Layer 2 of a small transformer language model trained on English Wikipedia (18 layers, counted from 0, width 128).
A neuron's activation on a vector x is SiLU(gate . x) times (in . x), where the dot is the dot product.

Input weights of the MLP neurons that the questions are about. A number n stands for (n - 128) times 0.0081.
n4 gate: 165, 78, 106, 137, 141, 108, 103, 165, 164, 121, 136, 113, 154, 129, 133, 118, 109, 74, 89, 213, 160, 190, 148, 182, 168, 26, 128, 133, 92, 81, 139, 159, 168, 163, 169, 130, 119, 109, 92, 98, 202, 160, 104, 86, 123, 69, 108, 112, 75, 170, 107, 98, 84, 133, 150, 164, 100, 157, 217, 87, 146, 138, 159, 116, 139, 139, 106, 83, 49, 171, 122, 167, 175, 109, 136, 126, 105, 158, 144, 140, 103, 150, 154, 151, 131, 157, 112, 102, 122, 114, 80, 124, 147, 93, 110, 149, 99, 90, 85, 141, 105, 151, 133, 95, 106, 106, 145, 123, 161, 123, 151, 187, 151, 82, 140, 104, 153, 150, 138, 111, 167, 99, 175, 120, 181, 105, 157, 124
n40 gate: 148, 140, 165, 171, 131, 178, 161, 146, 139, 118, 109, 151, 170, 147, 152, 95, 144, 128, 117, 154, 178, 91, 115, 105, 137, 169, 105, 102, 93, 128, 200, 119, 152, 97, 108, 94, 95, 109, 159, 134, 145, 82, 150, 131, 136, 115, 133, 134, 141, 176, 153, 59, 96, 109, 116, 119, 123, 160, 114, 145, 83, 165, 58, 148, 131, 123, 111, 116, 100, 118, 172, 86, 131, 166, 119, 82, 136, 83, 134, 84, 157, 112, 154, 125, 145, 139, 169, 93, 136, 62, 138, 120, 115, 149, 153, 144, 117, 132, 132, 131, 132, 142, 94, 137, 160, 181, 148, 94, 184, 106, 128, 141, 122, 137, 52, 135, 127, 108, 86, 128, 98, 152, 105, 96, 160, 139, 190, 163
n124 gate: 137, 136, 167, 163, 81, 138, 113, 161, 140, 147, 112, 83, 127, 135, 144, 156, 143, 137, 139, 127, 135, 117, 110, 106, 114, 81, 108, 150, 142, 116, 106, 101, 157, 96, 136, 131, 125, 157, 134, 139, 142, 89, 126, 117, 167, 183, 129, 138, 148, 120, 148, 124, 165, 99, 133, 128, 114, 137, 139, 127, 99, 154, 146, 120, 145, 110, 113, 136, 123, 128, 153, 151, 138, 132, 152, 88, 109, 153, 105, 169, 149, 144, 157, 112, 111, 152, 139, 115, 119, 100, 103, 136, 129, 138, 95, 171, 112, 133, 148, 137, 118, 149, 131, 123, 133, 139, 129, 117, 170, 134, 161, 140, 113, 133, 167, 118, 158, 133, 71, 104, 110, 131, 133, 148, 125, 187, 117, 126
n164 gate: 104, 150, 126, 102, 132, 79, 115, 118, 138, 123, 102, 150, 103, 155, 102, 100, 147, 108, 144, 143, 100, 102, 103, 144, 86, 150, 135, 156, 114, 81, 92, 118, 124, 77, 145, 177, 64, 94, 80, 116, 97, 136, 101, 135, 215, 118, 106, 85, 78, 138, 114, 82, 104, 127, 121, 147, 146, 162, 127, 107, 98, 115, 94, 120, 143, 139, 91, 116, 133, 134, 129, 85, 88, 93, 136, 87, 124, 71, 103, 161, 113, 139, 133, 128, 77, 107, 140, 107, 185, 99, 137, 163, 120, 125, 171, 151, 61, 95, 101, 129, 112, 108, 146, 110, 84, 137, 154, 139, 132, 143, 177, 166, 110, 117, 91, 98, 183, 143, 135, 99, 128, 79, 115, 115, 201, 138, 163, 40
n190 gate: 178, 141, 121, 137, 148, 98, 94, 130, 143, 143, 157, 160, 141, 141, 139, 93, 179, 106, 123, 146, 115, 132, 151, 131, 148, 122, 125, 121, 186, 84, 122, 156, 119, 92, 119, 91, 160, 85, 107, 151, 142, 93, 180, 189, 138, 123, 115, 166, 123, 85, 167, 162, 144, 101, 141, 146, 70, 157, 146, 87, 119, 124, 106, 111, 94, 147, 176, 130, 169, 144, 115, 177, 85, 62, 127, 153, 104, 143, 182, 110, 147, 170, 103, 101, 114, 96, 103, 125, 128, 79, 164, 136, 121, 123, 162, 104, 88, 102, 117, 176, 130, 99, 64, 183, 187, 119, 167, 104, 157, 148, 150, 67, 89, 124, 89, 146, 90, 174, 168, 95, 138, 155, 119, 187, 137, 132, 111, 133
n4 in: 148, 129, 167, 147, 169, 103, 126, 112, 122, 108, 205, 88, 143, 124, 122, 66, 163, 152, 138, 181, 127, 155, 110, 143, 110, 135, 126, 50, 95, 75, 131, 173, 142, 80, 174, 104, 163, 190, 123, 151, 146, 97, 121, 154, 70, 184, 86, 103, 180, 120, 155, 165, 154, 156, 128, 158, 143, 115, 112, 118, 152, 112, 173, 130, 105, 133, 128, 161, 94, 105, 154, 118, 116, 96, 169, 104, 138, 160, 124, 109, 90, 97, 97, 170, 143, 92, 124, 154, 126, 170, 159, 124, 147, 133, 126, 151, 103, 166, 134, 133, 127, 135, 143, 139, 106, 135, 150, 153, 110, 101, 122, 162, 144, 69, 90, 141, 133, 152, 92, 110, 132, 156, 191, 118, 169, 84, 62, 137
n40 in: 135, 123, 95, 138, 174, 114, 126, 149, 101, 158, 128, 118, 111, 112, 110, 156, 109, 151, 116, 141, 77, 134, 112, 145, 44, 187, 118, 121, 93, 116, 120, 198, 146, 126, 130, 101, 151, 110, 116, 87, 136, 130, 94, 153, 118, 137, 103, 102, 155, 111, 130, 172, 104, 146, 158, 169, 129, 136, 147, 39, 189, 90, 157, 142, 114, 161, 149, 116, 168, 132, 85, 160, 121, 124, 121, 146, 166, 105, 143, 155, 148, 130, 79, 141, 91, 98, 99, 124, 146, 171, 138, 151, 94, 108, 107, 150, 87, 105, 96, 136, 119, 130, 141, 91, 153, 100, 98, 108, 99, 126, 170, 112, 126, 160, 144, 124, 175, 123, 151, 162, 120, 93, 89, 136, 122, 133, 141, 114
n124 in: 138, 123, 144, 145, 86, 136, 141, 131, 146, 140, 127, 83, 116, 111, 159, 142, 114, 168, 140, 147, 134, 133, 114, 134, 122, 111, 92, 119, 139, 107, 133, 114, 147, 89, 134, 127, 122, 120, 130, 125, 138, 116, 128, 86, 154, 168, 119, 170, 136, 129, 120, 138, 160, 116, 107, 166, 116, 127, 119, 146, 88, 154, 144, 126, 136, 123, 126, 93, 144, 118, 164, 130, 127, 162, 110, 138, 101, 168, 92, 144, 123, 131, 160, 129, 117, 171, 135, 98, 126, 121, 120, 150, 164, 150, 58, 131, 123, 149, 116, 142, 90, 117, 130, 113, 137, 141, 139, 101, 140, 126, 187, 145, 119, 146, 143, 132, 186, 131, 71, 101, 130, 89, 145, 141, 149, 175, 156, 126
n164 in: 120, 127, 116, 112, 140, 156, 229, 117, 153, 108, 89, 163, 184, 119, 144, 135, 58, 131, 152, 144, 128, 161, 201, 117, 109, 131, 165, 132, 84, 128, 148, 176, 148, 140, 137, 178, 109, 67, 73, 135, 174, 132, 48, 110, 108, 42, 155, 104, 138, 93, 164, 135, 113, 96, 132, 141, 176, 165, 119, 248, 78, 175, 126, 115, 138, 136, 107, 91, 151, 88, 175, 139, 162, 144, 155, 107, 106, 112, 136, 75, 112, 128, 110, 76, 159, 170, 187, 133, 158, 87, 125, 118, 107, 162, 85, 129, 131, 104, 107, 86, 132, 162, 140, 101, 158, 97, 162, 81, 141, 98, 190, 129, 142, 158, 149, 170, 158, 144, 156, 106, 107, 58, 176, 166, 132, 159, 126, 115
n190 in: 119, 176, 130, 98, 106, 154, 145, 86, 104, 128, 130, 153, 138, 178, 139, 81, 103, 112, 103, 121, 191, 122, 99, 159, 142, 131, 166, 181, 124, 161, 116, 87, 90, 127, 130, 174, 113, 218, 155, 81, 110, 94, 89, 130, 122, 111, 124, 133, 116, 140, 129, 104, 174, 152, 141, 77, 181, 88, 127, 168, 141, 134, 145, 116, 187, 161, 150, 166, 141, 130, 138, 103, 151, 165, 133, 165, 146, 110, 126, 131, 96, 103, 84, 152, 109, 103, 111, 150, 158, 150, 100, 139, 128, 91, 118, 136, 125, 118, 160, 138, 90, 113, 153, 114, 121, 103, 130, 136, 141, 108, 140, 123, 132, 114, 195, 167, 124, 127, 79, 146, 159, 122, 116, 118, 150, 129, 147, 77

Each question shows a token from some text and the vector x that enters the MLP there. A number n stands for (n - 128) times 0.027.

"to ": 114, 117, 152, 152, 130, 135, 91, 126, 144, 148, 136, 128, 117, 134, 168, 142, 126, 105, 106, 86, 107, 137, 102, 100, 128, 142, 163, 103, 138, 132, 123, 102, 152, 147, 151, 166, 148, 128, 96, 171, 99, 117, 130, 170, 122, 94, 102, 118, 123, 121, 165, 132, 140, 136, 152, 71, 169, 166, 121, 141, 155, 134, 113, 99, 114, 147, 133, 157, 106, 100, 136, 141, 150, 128, 106, 104, 139, 156, 96, 137, 161, 109, 125, 120, 86, 118, 172, 125, 117, 122, 137, 113, 147, 118, 142, 123, 103, 97, 137, 135, 145, 133, 152, 99, 134, 81, 114, 100, 131, 94, 88, 76, 104, 108, 130, 116, 142, 160, 65, 136, 161, 149, 149, 167, 172, 132, 133, 108
Which of these neurons fires most? n190

"One ": 184, 108, 135, 145, 150, 148, 130, 104, 156, 149, 148, 116, 134, 108, 138, 128, 65, 115, 117, 94, 132, 107, 131, 99, 144, 127, 133, 132, 140, 140, 92, 123, 118, 109, 147, 152, 110, 98, 98, 134, 158, 140, 109, 76, 188, 123, 111, 106, 87, 127, 76, 166, 116, 121, 135, 79, 129, 110, 74, 116, 109, 94, 108, 145, 156, 95, 106, 124, 137, 149, 135, 113, 104, 122, 136, 119, 125, 176, 162, 109, 90, 121, 118, 143, 26, 95, 118, 122, 116, 193, 94, 100, 160, 142, 160, 126, 127, 108, 150, 131, 122, 172, 118, 131, 112, 131, 141, 77, 115, 100, 142, 127, 145, 130, 114, 132, 115, 133, 109, 95, 131, 137, 134, 151, 81, 125, 115, 157
Which two neurons fire most, strongest first? n40, n164

"the ": 155, 99, 145, 151, 138, 145, 140, 112, 121, 127, 170, 125, 125, 116, 119, 112, 152, 69, 143, 57, 124, 121, 138, 111, 105, 130, 129, 113, 118, 128, 102, 101, 143, 131, 141, 153, 145, 122, 129, 134, 149, 106, 134, 108, 128, 155, 77, 125, 132, 162, 111, 132, 157, 135, 141, 133, 119, 183, 113, 128, 164, 131, 116, 162, 122, 112, 160, 143, 154, 108, 140, 114, 118, 123, 171, 129, 157, 148, 153, 129, 145, 134, 94, 132, 58, 109, 128, 158, 112, 181, 81, 143, 117, 159, 124, 114, 120, 129, 122, 152, 168, 155, 156, 126, 143, 108, 167, 110, 153, 83, 131, 132, 113, 118, 136, 123, 89, 157, 117, 112, 139, 137, 150, 121, 126, 113, 103, 132
Which of these neurons fires most? n190

"for ": 157, 107, 137, 160, 75, 128, 132, 120, 139, 136, 143, 99, 80, 107, 126, 109, 129, 112, 131, 94, 132, 100, 120, 132, 84, 146, 172, 133, 157, 105, 75, 94, 161, 162, 137, 163, 130, 112, 93, 157, 117, 121, 132, 181, 119, 86, 97, 143, 125, 146, 106, 115, 126, 134, 133, 116, 127, 129, 88, 149, 143, 128, 145, 121, 123, 144, 113, 136, 141, 112, 138, 139, 142, 136, 147, 85, 114, 120, 171, 136, 111, 114, 83, 128, 91, 112, 137, 143, 143, 116, 102, 107, 134, 91, 135, 121, 130, 131, 131, 161, 110, 171, 153, 106, 81, 109, 122, 81, 161, 190, 95, 66, 141, 144, 142, 115, 123, 131, 101, 86, 172, 166, 142, 165, 114, 106, 125, 122
Which neuron fires most, and how strongly? n190, at about 1.6

"2 ": 133, 128, 158, 111, 93, 169, 129, 161, 116, 157, 123, 145, 101, 117, 144, 161, 120, 82, 137, 77, 150, 137, 148, 125, 127, 130, 154, 149, 156, 138, 100, 92, 115, 140, 123, 124, 151, 108, 116, 170, 148, 151, 125, 115, 162, 136, 106, 106, 107, 157, 117, 152, 114, 124, 151, 128, 121, 146, 122, 108, 109, 134, 140, 143, 140, 128, 139, 160, 157, 154, 139, 157, 106, 126, 114, 153, 121, 99, 164, 122, 106, 146, 136, 132, 69, 94, 118, 164, 106, 126, 80, 107, 165, 88, 162, 119, 107, 114, 159, 156, 118, 133, 166, 113, 88, 126, 119, 100, 109, 54, 99, 135, 156, 152, 126, 118, 114, 127, 92, 93, 144, 141, 141, 137, 104, 142, 145, 172
The three highest activations, in order: n164, n40, n190

"contract ": 115, 181, 115, 157, 94, 126, 132, 157, 144, 137, 122, 131, 134, 96, 131, 118, 145, 85, 128, 94, 138, 118, 130, 110, 88, 155, 142, 137, 126, 94, 110, 142, 102, 159, 158, 127, 128, 142, 115, 124, 134, 117, 109, 98, 154, 88, 127, 121, 108, 151, 114, 129, 159, 164, 103, 110, 76, 85, 75, 127, 145, 153, 104, 105, 110, 169, 135, 128, 152, 94, 155, 143, 139, 140, 116, 156, 134, 123, 140, 128, 137, 151, 145, 165, 137, 152, 133, 135, 109, 108, 114, 131, 121, 179, 130, 138, 142, 101, 144, 138, 114, 114, 149, 63, 97, 131, 109, 71, 114, 81, 128, 122, 150, 124, 135, 118, 124, 150, 76, 94, 132, 129, 147, 170, 74, 111, 180, 121
Which neuron fires most, and how strongly? n124, at about 1.2

"he ": 123, 141, 105, 165, 144, 140, 140, 130, 139, 126, 97, 162, 105, 104, 147, 112, 152, 129, 131, 68, 164, 132, 132, 98, 127, 113, 138, 96, 147, 145, 76, 141, 144, 158, 160, 175, 140, 123, 127, 141, 103, 137, 130, 122, 149, 116, 157, 131, 92, 137, 124, 124, 129, 149, 126, 106, 119, 102, 142, 145, 105, 126, 102, 155, 127, 161, 142, 162, 153, 101, 129, 135, 120, 153, 90, 142, 140, 110, 158, 104, 156, 110, 113, 163, 103, 136, 87, 136, 83, 170, 74, 140, 138, 141, 135, 130, 96, 121, 130, 124, 156, 119, 114, 95, 146, 109, 119, 95, 123, 77, 85, 131, 117, 123, 126, 111, 117, 150, 81, 108, 119, 125, 137, 156, 145, 112, 113, 156
Which of these neurons fires most? n4

"She": 154, 111, 140, 186, 152, 138, 137, 105, 157, 129, 150, 125, 148, 126, 121, 128, 165, 121, 113, 106, 99, 133, 112, 131, 150, 133, 105, 90, 122, 98, 112, 114, 158, 136, 95, 148, 121, 142, 107, 105, 132, 134, 142, 180, 125, 176, 126, 153, 118, 141, 147, 117, 127, 125, 133, 73, 185, 105, 101, 118, 144, 111, 126, 144, 141, 154, 80, 95, 70, 120, 154, 136, 107, 106, 128, 124, 109, 116, 176, 96, 122, 159, 154, 108, 152, 96, 69, 135, 98, 158, 140, 104, 179, 160, 123, 122, 151, 143, 117, 100, 108, 128, 84, 107, 87, 95, 113, 75, 165, 66, 139, 155, 121, 113, 122, 121, 147, 130, 134, 106, 170, 101, 142, 83, 121, 139, 105, 154
Which neuron fires most, and how strongly? n4, at about 6.4

"ob": 150, 94, 151, 149, 93, 148, 150, 154, 132, 128, 136, 131, 123, 88, 126, 149, 101, 114, 96, 125, 133, 100, 112, 70, 86, 158, 119, 109, 79, 167, 105, 119, 141, 119, 73, 124, 117, 162, 117, 140, 109, 139, 143, 105, 150, 157, 96, 79, 91, 127, 141, 128, 108, 111, 148, 142, 161, 72, 153, 125, 134, 108, 126, 134, 112, 124, 116, 115, 118, 138, 143, 111, 105, 130, 77, 171, 107, 117, 160, 104, 134, 74, 111, 104, 92, 98, 131, 117, 136, 130, 107, 160, 138, 107, 89, 129, 190, 124, 111, 100, 132, 159, 101, 106, 109, 92, 136, 86, 147, 116, 95, 135, 151, 112, 115, 149, 132, 169, 85, 90, 120, 127, 137, 98, 103, 129, 103, 180
Which of these neurons fires most? n40

"N": 113, 117, 141, 136, 102, 152, 116, 165, 154, 169, 120, 109, 105, 120, 130, 137, 141, 105, 135, 99, 99, 157, 144, 113, 123, 162, 125, 114, 118, 158, 83, 111, 133, 134, 137, 116, 80, 149, 119, 156, 99, 127, 157, 186, 139, 171, 94, 125, 102, 125, 123, 128, 130, 174, 136, 99, 144, 132, 103, 142, 129, 108, 104, 163, 132, 94, 82, 97, 117, 129, 151, 140, 124, 106, 157, 156, 131, 118, 135, 76, 135, 111, 130, 126, 110, 113, 107, 141, 116, 110, 107, 110, 155, 149, 109, 99, 147, 116, 133, 70, 140, 115, 136, 129, 121, 79, 121, 68, 148, 96, 182, 146, 142, 115, 132, 132, 92, 151, 129, 120, 137, 98, 133, 106, 125, 143, 117, 153
Which of these neurons fires most? n190

"e ": 110, 104, 131, 140, 131, 137, 139, 139, 157, 120, 155, 152, 112, 147, 142, 84, 119, 121, 132, 55, 118, 144, 102, 117, 128, 147, 145, 122, 116, 160, 136, 136, 140, 161, 112, 143, 141, 122, 117, 100, 111, 160, 123, 111, 160, 138, 130, 114, 98, 136, 128, 121, 118, 124, 95, 110, 98, 148, 118, 135, 137, 126, 136, 126, 107, 117, 148, 130, 160, 126, 149, 132, 140, 142, 122, 135, 118, 90, 141, 103, 103, 126, 114, 115, 59, 138, 81, 153, 152, 118, 107, 100, 127, 134, 112, 107, 127, 127, 146, 154, 127, 157, 135, 115, 118, 106, 67, 116, 88, 135, 125, 143, 151, 141, 107, 98, 152, 146, 103, 147, 128, 108, 105, 129, 80, 125, 166, 194
The three highest activations, in order: n4, n124, n164

"them ": 102, 111, 132, 127, 149, 138, 155, 117, 145, 136, 127, 125, 126, 97, 130, 104, 137, 113, 128, 66, 158, 135, 102, 127, 126, 121, 171, 130, 125, 166, 81, 93, 118, 132, 152, 162, 138, 142, 79, 142, 104, 155, 141, 118, 121, 123, 140, 98, 122, 125, 119, 130, 111, 152, 124, 136, 120, 110, 138, 115, 127, 116, 137, 104, 109, 125, 154, 93, 144, 115, 124, 179, 110, 144, 109, 137, 151, 110, 153, 110, 151, 136, 149, 159, 103, 118, 135, 116, 100, 133, 95, 139, 104, 125, 125, 121, 119, 104, 136, 148, 187, 138, 129, 133, 150, 88, 108, 87, 102, 59, 104, 108, 127, 127, 119, 106, 140, 124, 113, 92, 165, 122, 176, 168, 128, 151, 144, 119
Which neuron fires most, and how strongly? n124, at about 0.25

"ov": 79, 116, 121, 77, 137, 128, 117, 160, 152, 145, 167, 150, 124, 115, 111, 129, 90, 127, 104, 132, 111, 157, 128, 114, 117, 160, 119, 93, 101, 120, 103, 135, 153, 92, 88, 129, 151, 153, 100, 158, 121, 124, 160, 149, 117, 107, 57, 129, 119, 99, 113, 103, 111, 109, 112, 114, 148, 102, 175, 160, 146, 126, 150, 114, 104, 123, 137, 150, 109, 135, 79, 159, 121, 137, 163, 158, 145, 95, 141, 144, 164, 127, 126, 162, 113, 105, 71, 155, 126, 79, 107, 116, 151, 102, 130, 113, 165, 152, 122, 114, 143, 127, 98, 129, 117, 111, 112, 104, 160, 135, 133, 184, 145, 113, 121, 142, 120, 169, 142, 107, 125, 119, 167, 108, 90, 151, 107, 203
The three highest activations, in order: n4, n124, n164

") ": 130, 130, 153, 110, 129, 138, 135, 149, 135, 132, 123, 156, 125, 145, 115, 114, 172, 128, 135, 61, 111, 163, 127, 124, 139, 131, 146, 142, 146, 140, 132, 106, 143, 147, 106, 121, 125, 127, 130, 140, 109, 136, 162, 116, 142, 100, 165, 96, 89, 127, 124, 113, 136, 113, 146, 104, 98, 128, 145, 112, 93, 111, 129, 127, 156, 133, 101, 151, 135, 117, 146, 133, 139, 120, 160, 142, 94, 132, 139, 103, 136, 161, 126, 151, 94, 134, 91, 142, 111, 158, 116, 165, 129, 164, 132, 139, 130, 154, 169, 140, 148, 171, 156, 132, 109, 96, 123, 95, 93, 90, 98, 162, 166, 143, 129, 135, 140, 147, 91, 130, 175, 123, 145, 144, 90, 138, 144, 112
The three highest activations, in order: n40, n4, n164